Layer 10 of a small transformer language model trained on English Wikipedia (14 layers, counted from 0, width 96).
A neuron adds its activation times its output weights to the MLP's output. To switch it off is to set its activation to zero at one token and run the rest of the model.

Output weights of the MLP neurons that the questions are about. A number n stands for n times 0.0041.
n8: 41 -3 11 -11 -3 29 -6 94 42 -14 -8 -17 -14 35 -22 10 -9 -4 19 -10 -16 34 -15 -15 -7 -22 -2 -61 -34 0 -15 -10 -25 -12 15 -35 -12 -3 9 -34 12 -11 11 23 -36 18 40 8 -29 -32 5 19 28 4 59 0 3 -68 34 78 15 -12 32 -6 -22 18 -24 -18 29 -13 -12 -5 -57 -14 -10 -36 -5 72 -26 40 21 17 -32 42 7 4 54 -8 -50 7 -19 -18 1 -41 8 -11
n39: 15 -44 -1 -6 2 25 -24 3 17 15 29 -2 -5 1 -45 38 18 15 19 -45 -5 -32 10 15 13 23 11 -12 22 17 40 -40 33 24 13 -48 -24 25 -17 -6 1 -12 1 -25 31 -5 -31 20 53 -40 -36 10 28 20 -13 14 18 44 -34 -9 -9 -15 -20 15 54 -6 -20 -12 2 -6 -17 9 -10 12 1 -31 9 0 13 0 -5 3 -13 -7 5 -41 17 -22 2 -4 15 -33 -15 -7 -14 13
n44: -6 -35 -12 -12 15 -12 32 -18 -37 -12 -34 8 -23 5 -12 -30 -5 -7 5 -34 2 -15 0 -5 46 21 15 -16 -17 -29 -7 24 -2 -77 11 5 -57 57 2 -7 -13 47 -1 64 -36 -64 6 -12 42 -56 20 -20 17 -18 -20 29 12 21 5 26 17 86 5 27 8 14 36 -18 40 -7 10 40 38 17 65 -13 16 8 -77 -3 -1 57 -71 39 38 -9 10 -24 -32 -62 -33 -1 45 -1 -19 -37
n49: -3 -4 -10 -20 -6 -28 56 -8 21 4 30 15 18 -23 39 -12 7 7 -14 13 44 32 -38 -14 14 5 -11 -31 16 -2 -7 -9 -11 26 14 11 -10 -52 -1 11 -29 9 7 -59 -4 29 1 19 -56 -19 10 5 13 -10 -3 17 -10 -32 -11 8 4 32 -15 21 49 10 13 -6 11 24 -19 -39 -22 32 -9 5 5 -9 17 -11 -28 -10 -11 13 -16 -4 -34 -33 0 -1 43 28 -12 15 -6 -24
n76: -13 -1 20 9 -9 17 9 28 -7 63 4 -29 -35 -16 15 -10 22 11 31 -2 20 1 5 -16 -5 2 -14 -17 0 -15 -5 5 -15 -25 -1 -19 14 -17 -24 7 8 17 -4 12 -6 -25 -24 -21 8 2 -42 3 0 12 -44 -13 -22 11 3 26 56 19 0 -27 11 -7 3 14 -19 37 -22 -30 -1 38 2 -23 16 -35 -7 2 -21 -5 -21 27 27 9 -6 -19 52 14 20 -17 -3 31 10 -31
n133: 19 30 7 -26 34 5 -6 17 -23 24 -5 -22 -1 13 31 -13 -7 -2 -23 5 -32 0 9 2 18 15 15 -31 -27 -6 -11 21 -2 16 -21 14 -44 -10 12 -37 -36 35 -8 51 17 -25 5 2 -7 8 -15 34 -34 11 13 -18 31 9 -4 -1 -4 -36 -3 -22 4 -8 -7 -9 1 29 11 -19 -9 16 -34 -26 9 18 -6 -4 13 -5 20 49 -6 -46 13 1 30 -1 -2 -12 18 -3 -9 26
n142: 26 -26 -7 -39 -4 61 -11 2 14 -28 13 -16 -6 30 24 -16 -7 3 -4 -3 19 -3 -6 26 40 -10 -8 22 -28 -4 17 -8 -10 -23 33 -14 6 -33 29 -13 -2 -13 18 -2 -16 21 0 -7 -49 5 7 -24 -6 -3 3 -17 20 9 -13 32 2 29 -40 1 40 9 11 -27 -9 33 3 3 -9 -11 3 -22 -3 15 5 35 2 4 -8 -21 -13 46 9 27 4 -11 -52 -49 31 -20 50 -17
n147: -5 18 19 33 15 -31 9 27 31 23 -1 -23 -13 -40 -20 -46 -47 4 4 13 -15 -2 7 -42 -10 25 -9 -20 23 3 18 31 5 -13 -8 8 32 20 16 -6 -33 28 -14 30 -10 -8 -14 -67 -19 -1 -36 -11 40 11 -18 31 4 42 -5 12 1 11 18 -47 -26 -14 -42 -17 30 -39 -4 9 -6 22 3 27 43 -7 -51 0 5 29 -3 20 11 -25 7 21 9 -9 -11 34 38 2 -66 -9
n171: -47 19 8 15 9 -1 -1 -24 -6 -28 -17 -9 -22 26 11 1 -8 5 -41 37 -17 2 -13 -42 28 -20 24 2 -6 20 -6 -23 -34 -24 -2 -5 20 9 -13 -24 27 58 -11 -23 19 4 15 5 14 -8 23 -32 14 -2 -14 -8 21 42 -28 -32 -1 -16 18 17 -36 -24 -5 -25 -20 5 -18 46 27 62 -10 14 20 19 13 -33 -6 -22 -7 -1 -5 9 24 32 47 -11 -24 -30 51 25 -5 -12
n176: 27 6 -5 -79 17 38 26 7 20 -44 8 -30 -23 23 -36 -4 7 9 -1 -16 27 -63 -25 -20 21 16 -18 27 41 44 4 38 2 59 -2 17 -6 6 -27 -40 27 -14 40 15 -2 -6 -28 8 30 -26 -51 12 -32 2 -49 -27 26 -34 -35 34 16 22 21 12 -33 13 -8 16 -34 7 25 -4 10 13 8 -1 -6 31 2 17 -27 -40 40 38 -16 -41 -33 2 16 -56 -23 -15 -4 -34 8 65
n198: -14 9 5 -62 -33 15 -28 21 39 22 35 0 -7 -3 35 -43 3 2 -16 -29 19 10 -42 -8 49 10 -60 -9 -21 -1 32 22 -37 -7 8 -6 15 -29 11 -4 -15 3 -23 -19 9 34 -15 7 4 1 -12 22 4 -13 0 21 -9 -14 30 14 43 28 -14 -1 9 36 -7 -8 -26 31 38 -33 -17 -13 10 -15 16 19 34 -9 -13 -9 7 -23 48 6 -12 4 17 -1 -4 -23 16 -17 -16 8
n285: -19 -2 -20 -13 22 -42 -35 -19 -28 -31 6 -31 -18 15 -26 1 17 30 -22 5 -16 45 -14 2 4 17 23 -6 8 33 -11 19 6 1 3 -20 4 13 -25 35 4 -39 -15 -21 -21 -19 0 27 20 8 15 -4 -17 -21 -14 23 13 12 -9 -17 -14 57 32 -6 21 4 1 4 7 65 20 12 -5 1 10 15 5 -29 12 -4 -26 27 7 -9 -26 5 -6 2 -4 -8 -5 4 -21 -9 -6 39
n300: -21 -36 -36 -2 2 -20 -2 23 28 -2 7 50 -9 -6 12 7 7 20 5 -6 6 -30 23 -1 13 42 -9 38 -26 5 -54 -17 -9 -27 31 15 18 10 29 -21 -32 25 22 6 12 7 -27 28 -32 -7 -31 25 33 -4 -30 11 19 -14 -7 33 16 -53 25 -4 6 38 30 -58 -33 13 -24 -19 -23 -4 16 -72 8 -1 -10 -10 8 27 25 -24 33 0 8 -4 -7 -3 -19 14 -1 -37 30 1
n339: -24 3 -1 -21 -18 -14 -3 -26 35 1 31 33 -37 32 -1 -13 -41 -15 -4 10 23 19 -10 21 17 -23 -12 -33 -17 -25 26 -6 -4 -14 -12 -13 9 13 8 15 -13 6 -3 -2 21 -3 -44 -4 -9 21 2 8 -4 -12 19 -9 0 -2 11 5 23 25 0 16 7 19 -27 30 -21 2 -5 -15 -10 6 8 -22 28 -6 -12 10 14 -17 5 -23 25 -4 3 -11 28 -3 7 -20 9 19 21 -11
n350: -12 9 -7 11 -43 -10 21 -9 -8 14 26 16 -12 49 -10 0 -12 1 37 -14 31 7 9 -28 49 -10 -31 10 48 15 14 4 15 -37 -17 -23 -8 -21 -26 -26 -11 -35 -30 -49 23 -7 -35 39 34 23 37 15 -10 36 -64 -21 12 50 -8 -72 -21 -2 10 -17 -5 36 -13 -2 -6 3 -9 -37 46 -31 -20 32 4 -29 23 -46 -7 -14 20 -12 -34 57 -12 9 2 8 45 14 5 2 10 9
n366: 9 7 21 -42 -4 -21 -9 13 23 -40 22 -18 -32 -7 -12 7 -6 24 37 -8 24 -7 -16 -1 -12 15 2 -26 -20 -22 -14 1 -20 -2 -2 -27 12 1 -6 -29 16 -3 -23 1 6 -17 16 15 -21 -1 25 -15 13 12 3 23 14 -15 -33 4 -5 -8 -19 7 17 0 56 19 -15 18 38 -26 11 14 -27 -1 36 69 -10 72 5 -28 -11 -8 0 -13 -9 23 18 -1 -34 -19 -12 -14 17 -7

Each question names a token from some text and the token that comes next. It shows the activations a of the neurons there, in the order above. A number n stands for n times 0.025.

Then comes g, the gradient of the next token's log-probability with respect to the MLP's output, scaled to length 1. A neuron's effect is roughly proportional to its activation times (output weights . g). A number n stands for n times 0.0056.

" |", then " Title"
a: -2 -7 -5 -6 -4 -2 11 -6 45 -7 -1 -3 -6 -7 -1 -2
g: 34 -14 -30 40 19 -18 13 6 12 3 20 39 -6 36 6 -20 11 -1 6 9 -23 13 -14 -9 28 -12 -19 -8 1 8 -13 -31 2 -9 -12 34 -18 3 -3 13 -40 -1 4 -26 -23 0 11 -28 29 -39 2 -17 31 -4 11 -28 6 -6 1 8 30 18 -21 -2 -22 -13 -2 8 -12 42 0 27 -6 -10 9 -12 -2 -15 -12 -32 -6 -12 -18 15 18 17 -1 1 -6 -13 14 18 12 9 6 -16
Which neuron, switched off, lowers the next token's probability most? n171

" Stev", then "ens"
a: -7 -5 -3 -1 9 16 -1 2 -7 -4 1 1 14 -4 -2 4
g: -11 11 -24 -10 -3 29 -27 2 -5 23 8 42 -11 -4 -17 -18 17 12 16 10 -9 -21 -3 -2 22 -7 23 -11 5 20 8 14 29 -22 13 6 -23 34 -8 7 2 -4 -5 3 -20 -3 4 13 -35 -24 -14 -5 -22 7 14 -19 -42 -43 4 31 12 -31 26 10 11 16 -22 -20 -11 -11 3 15 -20 10 7 37 17 3 29 -5 -9 12 -13 -21 31 -10 -24 -14 -3 17 11 2 -1 -32 0 22
Which two neurons, each switched off alone, lower its probability most, in order? n300, n171

" \"", then "O"
a: -4 57 14 -3 -7 -3 -4 -6 -4 -2 3 -6 0 -7 17 -6
g: -7 -1 -12 -8 -21 -27 -4 28 10 5 9 -27 -24 3 6 -20 -1 12 4 22 4 22 6 2 29 13 -16 23 -34 -9 -37 25 19 20 -25 -2 -45 17 -8 8 13 -9 5 22 58 0 3 10 -18 -11 -6 -4 6 -12 -3 14 8 -3 -6 -4 6 0 14 17 -8 -2 -12 15 -3 21 -18 7 -12 28 29 -11 -3 0 -20 -14 3 12 29 -17 25 34 -22 -40 -32 -4 -18 16 11 -18 -29 -2
Which neuron, switched off, raises the next token's probability most? n39

" C", then "ov"
a: -2 -6 0 -7 -6 26 8 -5 0 -1 -4 -5 -1 0 -6 -5
g: -3 2 3 0 -15 -5 13 -16 -6 6 -6 32 -2 -12 -11 15 -11 -30 -10 14 -3 10 -19 6 -23 19 17 6 -3 -26 3 -16 -16 3 -20 -13 -2 32 29 4 45 -12 -8 14 -3 -6 1 -24 -2 -33 14 22 45 26 1 12 -29 -41 3 0 35 -38 -22 29 15 -34 5 -28 -6 7 25 -2 19 5 -10 37 3 0 23 26 -10 4 -2 4 20 12 -18 -11 -7 -22 1 -13 -3 15 -17 -14
Which neuron, switched off, raises the next token's probability most? n133

" N", then "a"
a: -5 -2 -3 -7 -6 10 29 0 -7 -4 27 -1 0 -2 -6 7
g: 30 2 27 -27 -18 -2 -9 24 37 -2 -23 0 -30 -29 -5 10 -13 -15 11 1 5 -11 -12 -13 10 4 -22 5 -18 21 4 -9 -12 -8 -22 44 -5 -21 -8 -12 9 -12 20 0 -18 -7 -24 -26 20 -4 -1 12 9 39 15 14 -10 7 30 2 20 10 20 -33 -8 0 4 -2 3 4 2 -12 -10 -14 -26 1 25 4 6 7 -2 -4 28 -17 -57 33 -23 -12 4 27 17 11 -27 26 17 14
Which neuron, switched off, lowers the next token's probability most? n198

" attempt", then "ed"
a: 20 -3 -2 -3 -1 -6 0 -5 0 29 -6 -6 -6 -6 -2 -6
g: -7 58 17 18 11 27 -23 -21 -18 -52 -2 -20 -7 7 19 9 33 -23 -24 -9 -9 1 -4 2 -1 -8 -14 7 -16 -34 -10 -3 -1 9 -5 -23 13 -13 3 13 26 -3 9 -20 11 -6 -18 17 -25 -1 53 24 19 16 2 10 -8 -22 -5 10 13 -44 6 -1 24 -16 20 2 -20 -10 28 19 -9 -14 -36 -6 22 18 15 8 -25 -8 -9 4 -8 1 8 6 -13 10 10 10 -13 5 4 8
Which neuron, switched off, raises the next token's probability most? n176

" writ", then "ings"
a: 5 -7 -2 -2 -1 0 0 -7 -2 23 -3 -6 -6 -6 0 -2
g: 21 -17 -2 19 -18 19 6 -3 38 9 1 12 -28 14 0 36 1 -15 29 7 16 10 20 -1 -8 -3 -4 -19 20 -42 1 49 -4 35 -14 -14 13 23 12 -6 -16 1 -8 3 -30 -17 29 -16 23 21 -22 3 18 28 -22 -39 2 -5 -28 11 -22 6 33 -3 -15 -29 2 -10 -10 -39 -6 -17 1 -27 -5 12 -6 -1 17 -14 21 -10 13 0 -13 16 -11 -29 -3 6 -5 -6 1 -11 14 0
Which neuron, switched off, lowers the next token's probability most? n176

" 3", then "."
a: -1 0 37 -7 -2 -6 0 -7 -5 -6 -1 -6 0 -7 47 -6
g: 25 1 0 2 9 27 24 -15 13 -30 -13 -5 9 -6 -10 -6 24 2 22 -24 5 -15 -19 -10 14 20 13 -18 -29 -19 4 -17 36 15 29 -25 -41 1 26 -2 32 -16 -36 1 -43 -35 -14 -7 -2 -20 8 -14 26 13 -21 16 3 22 -16 4 1 8 -10 -27 -6 16 12 -8 1 -9 -8 6 14 5 44 -5 15 0 -18 21 19 -11 -6 -9 14 3 16 -11 4 33 9 -4 0 -18 19 -35
Which neuron, switched off, lowers the next token's probability most? n44

" g", then "ily"
a: 1 -3 -5 -1 1 -7 -3 -6 -3 -6 -6 -5 -1 25 -7 -3
g: -10 -10 -4 -10 2 -29 -8 2 -6 8 18 13 8 14 -15 -9 46 -12 -3 12 -4 7 -12 27 -50 13 11 33 -15 -25 -29 6 33 18 -9 6 1 13 -3 -11 5 37 21 11 -16 -8 10 -1 -6 -9 -5 -5 11 11 9 24 16 -19 15 -9 26 -15 26 -1 -42 4 28 17 4 14 -19 -2 -8 0 9 -23 -12 -23 25 -40 -8 46 1 0 -23 -1 -5 -22 -22 -15 5 6 9 -31 -27 7
Which neuron, switched off, lowers the next token's probability most? n350

".", then " In"
a: 55 6 -1 -3 8 2 -6 -2 -7 -1 -3 -6 -2 -6 -6 0
g: -11 28 -10 8 -1 -10 22 -26 -4 -18 8 1 -11 -15 23 3 -38 -11 -22 51 -5 -17 11 1 -16 32 -20 14 24 -25 -13 9 -29 -16 12 7 -4 17 28 -9 -18 12 1 -6 6 -22 3 15 5 6 22 34 3 33 9 24 2 -5 18 -6 41 -4 12 -19 -15 6 -15 6 8 -5 4 5 7 15 -43 -18 18 -2 9 4 -17 -31 -34 -7 15 7 -20 13 -8 5 -3 12 -52 16 -9 -5
Which neuron, switched off, raises the next token's probability most? n8

" January", then " 2021"
a: -6 -7 0 -1 -4 15 -4 -7 0 -1 -6 61 -4 -6 -2 -6
g: -7 -16 -22 -16 24 -13 26 9 -18 1 -1 12 27 30 -26 2 36 -2 -19 9 -14 32 -5 8 -8 -7 -28 -15 2 5 -5 0 -34 2 -4 -30 26 -9 6 4 20 18 -3 -5 29 -21 23 -30 -10 -7 21 -10 -36 -14 -11 -1 10 -5 6 -20 -9 11 19 -19 21 -25 -10 25 28 0 21 -15 -24 0 -9 -10 -2 -6 12 17 -30 10 12 8 -15 17 -6 6 7 38 2 0 30 31 -51 -3
Which neuron, switched off, lowers the next token's probability most? n285

" an", then " attempt"
a: -4 -7 12 -5 -2 -6 -6 49 -6 -4 -7 -4 -7 -5 -6 -7
g: -6 19 5 5 -4 -2 9 -13 -3 -22 -20 -11 22 -11 5 -7 -33 -5 18 -3 2 7 2 -38 16 -15 49 -6 -10 -7 32 19 20 -2 17 -5 35 -20 5 -4 12 -14 9 -11 4 14 -13 -7 18 25 -35 6 1 -9 23 -5 9 -2 -26 11 -10 -45 5 38 -16 -14 -8 -19 23 1 -7 16 -11 -4 37 13 5 14 23 12 -39 22 -34 14 1 4 -22 13 8 -29 -13 32 -15 -24 -9 -11
Which neuron, switched off, lowers the next token's probability most? n147

"ism", then " are"
a: 9 1 0 10 -2 -1 0 -6 -6 -6 -2 -4 -4 -6 0 -6
g: 24 9 -24 -4 12 4 7 0 -22 7 17 -14 -20 10 -2 -2 3 12 -29 -38 -18 -4 27 -3 -12 31 6 12 -6 6 -21 -13 7 -2 33 -18 20 1 4 -22 32 -32 0 4 19 18 -32 -6 -23 -13 -20 -4 6 -6 -7 -7 -34 -20 10 26 -10 -13 45 10 -1 -7 13 4 28 -13 -24 15 -9 9 -6 -7 0 -2 -13 1 40 -31 -45 30 3 -5 -22 3 23 10 -4 10 33 5 11 30
Which neuron, switched off, lowers the next token's probability most? n8

" from", then " the"
a: -1 -4 0 -6 -5 -2 7 0 0 -2 41 -6 -6 -3 -7 -3
g: -11 5 -6 11 -5 11 -16 -10 -25 40 12 -11 -6 25 2 -18 15 25 -16 18 16 16 -1 -3 16 8 18 2 -35 18 -32 -9 -15 -47 2 29 -28 -21 0 10 7 14 -1 -34 -33 -7 8 32 -4 4 -8 4 18 11 -3 -3 -14 -4 60 -22 -3 -4 0 -3 -21 30 -14 16 -2 -11 -10 11 17 27 -26 -28 -22 0 13 -17 -13 11 20 -9 0 -6 -30 16 -16 15 -14 12 22 -1 15 15
Which neuron, switched off, lowers the next token's probability most? n198

"ut", then "ual"
a: 0 -2 0 -2 4 18 -7 -6 0 0 -7 -7 30 -4 0 -6
g: 34 -19 -6 -2 -11 -43 -15 0 5 6 -6 -14 8 25 -11 2 -30 -15 -28 -29 15 -5 25 10 -9 33 -17 -15 -26 4 12 7 3 22 -13 -14 20 28 -5 5 -13 33 21 11 14 12 -3 16 9 2 -18 -28 -3 -49 -5 41 12 -19 19 3 5 4 -23 26 27 -17 -15 16 0 -25 -4 -6 2 22 -31 0 -20 16 -19 -6 39 -1 -15 4 -1 -11 14 10 -6 21 -1 13 7 -25 -5 24
Which neuron, switched off, lowers the next token's probability most? n133

"ay", then "w"
a: -1 -7 0 0 -4 -2 -6 -1 -4 -2 23 -5 1 -2 -3 -4
g: 11 -22 -15 -32 -5 4 19 1 -35 13 1 29 11 -6 43 29 37 8 -16 0 3 -10 -29 40 -3 10 30 -49 11 4 -6 -8 -1 16 0 -9 3 17 -15 7 1 22 1 15 5 -9 -8 -15 9 25 -19 0 -6 -10 24 -1 -19 -16 -7 -7 -11 -11 -36 31 10 -42 9 2 17 -17 -47 -2 -27 9 0 15 3 23 -7 -20 -11 -19 6 -9 -14 -11 16 17 3 -10 6 11 8 -9 26 19
Which neuron, switched off, raises the next token's probability most? n198

"av", then "ind"
a: -1 -5 -1 -6 -3 -7 -2 -1 -5 -6 -7 -6 1 -5 0 40
g: 51 -13 -16 6 30 20 3 -24 -16 -37 12 -20 21 20 6 5 -30 22 -1 -25 -16 -19 15 3 8 -1 -7 -3 -19 -26 0 -9 29 -2 16 -11 26 -11 -16 1 7 17 32 -37 30 -19 -22 15 20 12 12 8 4 15 18 3 -5 1 19 -2 -5 13 -20 2 38 -33 -1 30 21 -20 -15 -14 -22 -12 -10 -13 -7 -17 1 -16 -5 5 32 12 17 22 8 -2 -14 -35 -11 -15 6 -2 1 -19
Which neuron, switched off, raises the next token's probability most? n366

")", then " to"
a: -6 7 -7 -5 -2 24 -6 0 -6 -6 -6 -1 0 -5 35 -4
g: 31 16 15 -2 -19 -22 -39 -19 -4 -26 9 12 -9 -18 -20 -20 -28 -24 14 18 4 12 -1 16 -14 -2 -4 -2 12 1 -8 19 8 -21 -27 2 0 19 -5 8 -1 -2 -3 22 -34 51 7 25 29 15 -26 13 -16 30 1 7 30 3 5 -7 -22 -4 -15 -3 -20 22 -9 -7 -8 5 11 26 24 -34 -14 10 14 -1 14 -12 2 1 13 18 20 -4 -13 16 19 -16 11 -9 -31 -50 -16 26
Which neuron, switched off, lowers the next token's probability most? n350